Layer 2 of a small transformer language model trained on English Wikipedia (8 layers, counted from 0, width 64).
A neuron's activation on a vector x is SiLU(gate . x) times (in . x), where the dot is the dot product.

Input weights of the MLP neurons that the questions are about. A number n stands for n times 0.0012.
n14 gate: 3 79 51 84 -108 -17 71 -46 -34 71 102 -84 108 19 -39 24 -9 53 5 95 -35 -100 23 -32 44 48 -14 -213 -145 -98 58 -148 19 27 237 -114 -149 -62 -185 54 -25 -76 15 134 5 -32 -111 6 27 28 80 -83 -51 75 253 62 -108 -133 67 -85 95 -57 -75 -76
n62 gate: -80 -175 -76 -319 108 9 -83 198 236 67 -168 -27 -91 69 251 -149 49 0 -34 -129 25 239 -94 -50 -134 -167 174 -110 202 -29 -108 -131 -17 167 55 -162 163 -31 -43 -206 142 12 -65 265 -106 -99 30 14 4 122 134 -161 -133 -215 291 179 -17 -81 140 222 -257 -38 174 0
n83 gate: -81 4 -191 45 62 38 77 175 62 -107 153 -42 54 10 48 7 93 16 29 -208 -108 -33 -19 38 -185 148 67 -85 3 51 -77 -362 -90 -72 82 -42 144 -7 -124 55 80 38 -140 19 247 56 187 -188 -88 -40 50 44 -20 78 -34 -26 -134 145 -39 -172 46 -196 34 -89
n169 gate: -38 0 86 -40 -18 102 3 37 -67 162 -17 317 3 3 -34 -163 9 -45 -98 -63 -72 -33 132 17 41 -66 -54 15 -138 63 361 0 -3 64 46 -51 -19 -15 27 -86 86 6 72 0 -125 133 96 16 20 -95 -139 -18 24 -207 18 -26 172 119 -110 -143 -25 -121 -60 -44
n192 gate: -21 111 89 12 -105 10 73 3 13 -165 51 -61 65 -125 -47 -24 -108 138 84 -201 33 43 44 -311 95 -33 -28 84 31 -231 28 -57 -3 303 33 12 -39 95 114 -108 -89 172 32 -82 6 -22 -48 -33 -6 151 49 46 -217 -102 -113 -54 -108 100 18 -92 -17 24 -90 -54
n232 gate: 94 -94 -55 239 97 92 46 -47 -12 23 75 -212 51 -6 -3 -31 100 90 3 -35 -36 -48 46 138 -112 5 43 -234 0 -126 62 -66 -177 -107 -144 -71 -44 -6 -26 -44 -45 11 -119 144 31 50 31 69 25 -49 -28 -152 128 -41 29 -17 -154 3 167 158 -95 75 123 -75
n295 gate: 26 3 -121 3 83 223 -51 52 -101 132 -84 3 80 88 11 44 -83 -3 133 -183 -3 24 -301 -51 -105 -103 -63 133 -12 143 74 29 200 96 15 -111 -55 98 -42 -61 -175 -28 -44 -74 61 -102 -9 -76 146 66 -6 30 -64 148 -18 18 39 -73 -73 -156 -83 -41 -129 108
n316 gate: -174 -80 -50 291 -44 -220 381 105 198 29 -73 -79 -385 -195 -9 -92 -92 -139 -237 -14 -96 221 27 81 155 -63 330 -191 43 -113 -103 -23 61 196 -78 54 4 -58 357 -46 56 209 44 -161 -51 181 64 -55 -28 24 -51 175 -53 50 14 55 -33 -184 174 217 356 55 -104 -14
n370 gate: 139 -215 -105 13 148 4 90 149 -191 -126 126 183 -63 52 -159 120 -69 170 -78 77 119 98 -3 -70 119 -37 56 -71 64 44 -21 -17 21 202 75 151 -67 -82 119 -24 -219 17 101 -60 -172 116 -89 11 -68 -46 202 81 -57 -78 71 -162 -31 96 31 100 349 72 134 -10
n14 in: 151 -120 63 6 -154 -81 -65 84 -37 -246 14 165 30 35 42 44 74 -31 12 -54 9 -12 155 37 3 129 90 -70 -54 37 -36 -20 6 -96 87 -120 115 -12 -167 12 9 183 36 9 -246 102 161 -79 29 69 -15 -12 88 49 140 -155 -77 -35 58 83 226 -157 36 47
n62 in: -139 -100 -105 -214 0 131 184 44 -115 -79 10 117 3 62 -10 -3 -257 -204 -41 -50 -51 -80 96 0 -63 27 32 18 85 64 -42 -37 -66 -75 109 -60 -10 279 98 -183 299 -10 26 7 -24 22 58 -266 -133 81 -170 -42 -39 -14 -157 -79 -31 -31 -154 -219 -104 61 235 -55
n83 in: 77 -139 137 141 -14 202 6 -102 7 -51 3 24 167 -110 62 87 -27 144 10 -120 45 -92 158 78 178 60 -96 -107 -66 -297 -69 29 -112 60 29 101 96 -148 128 6 147 93 -196 25 26 -109 -77 59 0 -56 46 -10 54 -19 224 -19 -89 -129 -58 -175 128 -109 -195 10
n169 in: 34 144 -15 -78 0 54 -41 124 -131 129 52 208 110 -45 -109 -40 -9 -107 -65 -66 -15 56 69 91 -2 -75 24 -50 28 2 174 -55 -110 7 -71 -6 -101 -51 -54 -59 45 -6 4 4 -45 34 36 -52 -38 -2 24 -78 -57 -27 -42 102 108 38 -8 -58 -68 -46 -24 6
n192 in: 128 -188 98 97 -220 -85 -116 118 64 -41 -35 -27 59 -49 255 -58 -31 3 -19 -47 262 7 -68 -25 -231 -60 115 70 -80 -129 137 3 -102 28 6 -13 -27 91 36 -38 -39 37 -61 257 -74 51 84 -180 -256 26 -16 73 43 10 -107 164 -128 -151 0 -131 -58 13 -63 61
n232 in: -21 165 134 42 107 -139 31 -48 73 64 -69 -68 112 5 -16 -149 -39 -8 -50 -107 -225 -49 67 78 49 -162 71 -61 47 -71 3 -82 -41 -99 95 -18 -5 39 -209 -50 -32 -142 -117 -44 -5 110 56 23 -43 -19 5 57 39 108 22 118 -199 -126 61 -81 50 -133 -99 -19
n295 in: 27 -23 -82 -9 -38 3 75 3 -109 6 -74 -57 -225 -144 3 18 6 -26 -157 -6 -21 -247 6 -23 52 -61 -89 176 240 -6 24 -21 46 65 27 70 131 -168 158 112 15 118 62 133 170 126 -21 48 27 -171 -9 34 -62 -189 -93 -45 70 42 -137 0 31 130 -131 -170
n316 in: 99 -205 -276 -207 140 -10 -148 267 -94 189 -47 40 72 162 37 19 80 37 -249 69 19 -213 155 -46 -67 19 180 226 -186 -56 -67 277 15 -98 47 467 4 -59 -63 -42 -10 -338 -122 203 304 -181 76 -128 -198 -44 24 83 222 75 -374 -52 24 142 212 94 -67 -9 -34 -24
n370 in: -183 98 -152 59 127 -82 137 -20 -21 -4 93 -136 -34 -250 -49 -64 95 23 166 137 -90 -126 -6 49 22 56 7 -219 24 66 -48 -27 14 -18 60 33 34 70 55 -23 24 -155 207 -169 84 277 77 -29 37 31 112 206 -139 -136 97 -30 38 117 103 112 221 140 -79 184

Each question shows a token from some text and the vector x that enters the MLP there. A number n stands for n times 0.012.

"go": 29 -48 -112 -20 61 73 -58 203 -183 23 15 -1 14 -164 90 -24 -64 9 37 26 130 34 -26 -72 -19 -83 -45 64 60 -84 -150 107 20 74 -364 -48 -59 -183 -71 47 60 130 -99 63 40 -242 106 38 8 -88 -34 -32 16 71 -183 79 -66 86 -232 -122 -182 22 -8 2
The three highest activations, in order: n295, n370, n192

"ually": 32 51 56 -70 -3 -37 135 172 75 -114 60 -46 52 -27 14 -61 -128 57 60 -131 -53 -21 -95 -48 198 -123 -35 28 -44 -137 -87 -36 120 18 -4 186 -23 71 -68 56 -33 -88 -27 149 -68 -168 122 -114 26 -85 50 152 -122 -23 -67 136 157 -40 174 18 -10 88 -67 31
Which of these neurons fires most? n316

" multiple": 40 101 116 -30 128 -111 69 90 -122 -90 -92 -80 82 -140 -138 151 -28 -5 24 154 -67 94 -115 -40 17 19 127 -44 -23 -90 -219 112 -103 18 44 31 -130 55 4 -51 55 -24 -145 -5 -28 -132 148 48 -209 13 -12 85 -26 -2 -108 206 101 14 85 85 -147 -14 59 5
Which neuron fires most, and how strongly? n316, at about 1.6

"da": 132 32 -75 48 6 64 -60 -27 -40 77 -10 -29 -60 -31 -6 183 -95 123 173 189 189 -34 1 14 115 -32 -164 -28 -51 -24 -87 -81 16 172 -113 -170 67 -65 -136 -20 147 89 -6 44 -6 -104 5 12 39 -127 99 -196 -117 -60 -200 66 -1 -5 -88 105 42 39 -130 -166
The two highest activations, in order: n316, n295

" flo": 160 21 56 166 -75 -161 -98 115 7 -11 10 -113 127 -68 -63 42 93 77 179 80 -10 -32 17 23 -107 -124 -153 31 -29 -125 -100 -118 36 30 -213 -15 -74 -41 -239 172 29 1 -49 83 -33 118 123 -35 -59 -231 129 9 -23 -22 -134 -71 3 127 57 -19 5 38 -1 82
Which of these neurons fires most? n232

" -": 105 119 -131 -66 56 -199 -58 161 -51 99 60 116 199 -104 -94 134 -3 72 54 -116 9 114 -24 97 152 -45 45 -50 119 -20 57 -122 46 -68 -76 -61 -13 32 -90 -43 107 40 -118 62 -42 -47 -28 -135 -166 -65 16 -107 -123 59 -34 -90 87 -23 -46 47 -12 131 -17 19
Which of these neurons fires most? n62

"ern": 84 25 -216 47 -100 39 20 81 -57 -88 -24 -10 -7 60 -7 -173 55 3 -16 87 -41 -51 -44 43 174 -104 -222 95 -121 -5 -116 65 147 52 172 1 91 -46 -274 82 -38 42 8 -15 -11 -151 -8 -85 -106 -128 18 -141 -183 -78 -228 64 23 47 69 20 16 96 -23 -110
Which neuron fires most, and how strongly? n295, at about 0.63

" RC": -84 54 -79 39 -88 -15 -122 136 -89 3 -73 99 90 -174 -78 155 13 -142 51 79 -124 -76 11 159 97 -107 -88 -239 59 -12 128 -76 -29 -68 -17 16 -104 -27 -102 76 56 -92 -64 -45 -114 34 147 17 -13 -281 -140 -28 -81 -57 -114 -31 -44 71 -68 -71 -126 48 -33 -128
Which neuron fires most, and how strongly? n169, at about 6.2

" screen": 42 14 -119 -13 -47 -110 -15 257 -116 27 -28 43 110 -128 -149 77 -36 214 93 -14 -20 3 -37 180 90 -115 64 -252 -81 -107 4 34 130 -123 -43 -38 -46 76 6 -99 87 9 -104 24 40 20 30 -9 -131 -53 -11 -93 -65 -26 -91 -33 93 66 40 39 -162 53 -155 57
The two highest activations, in order: n169, n232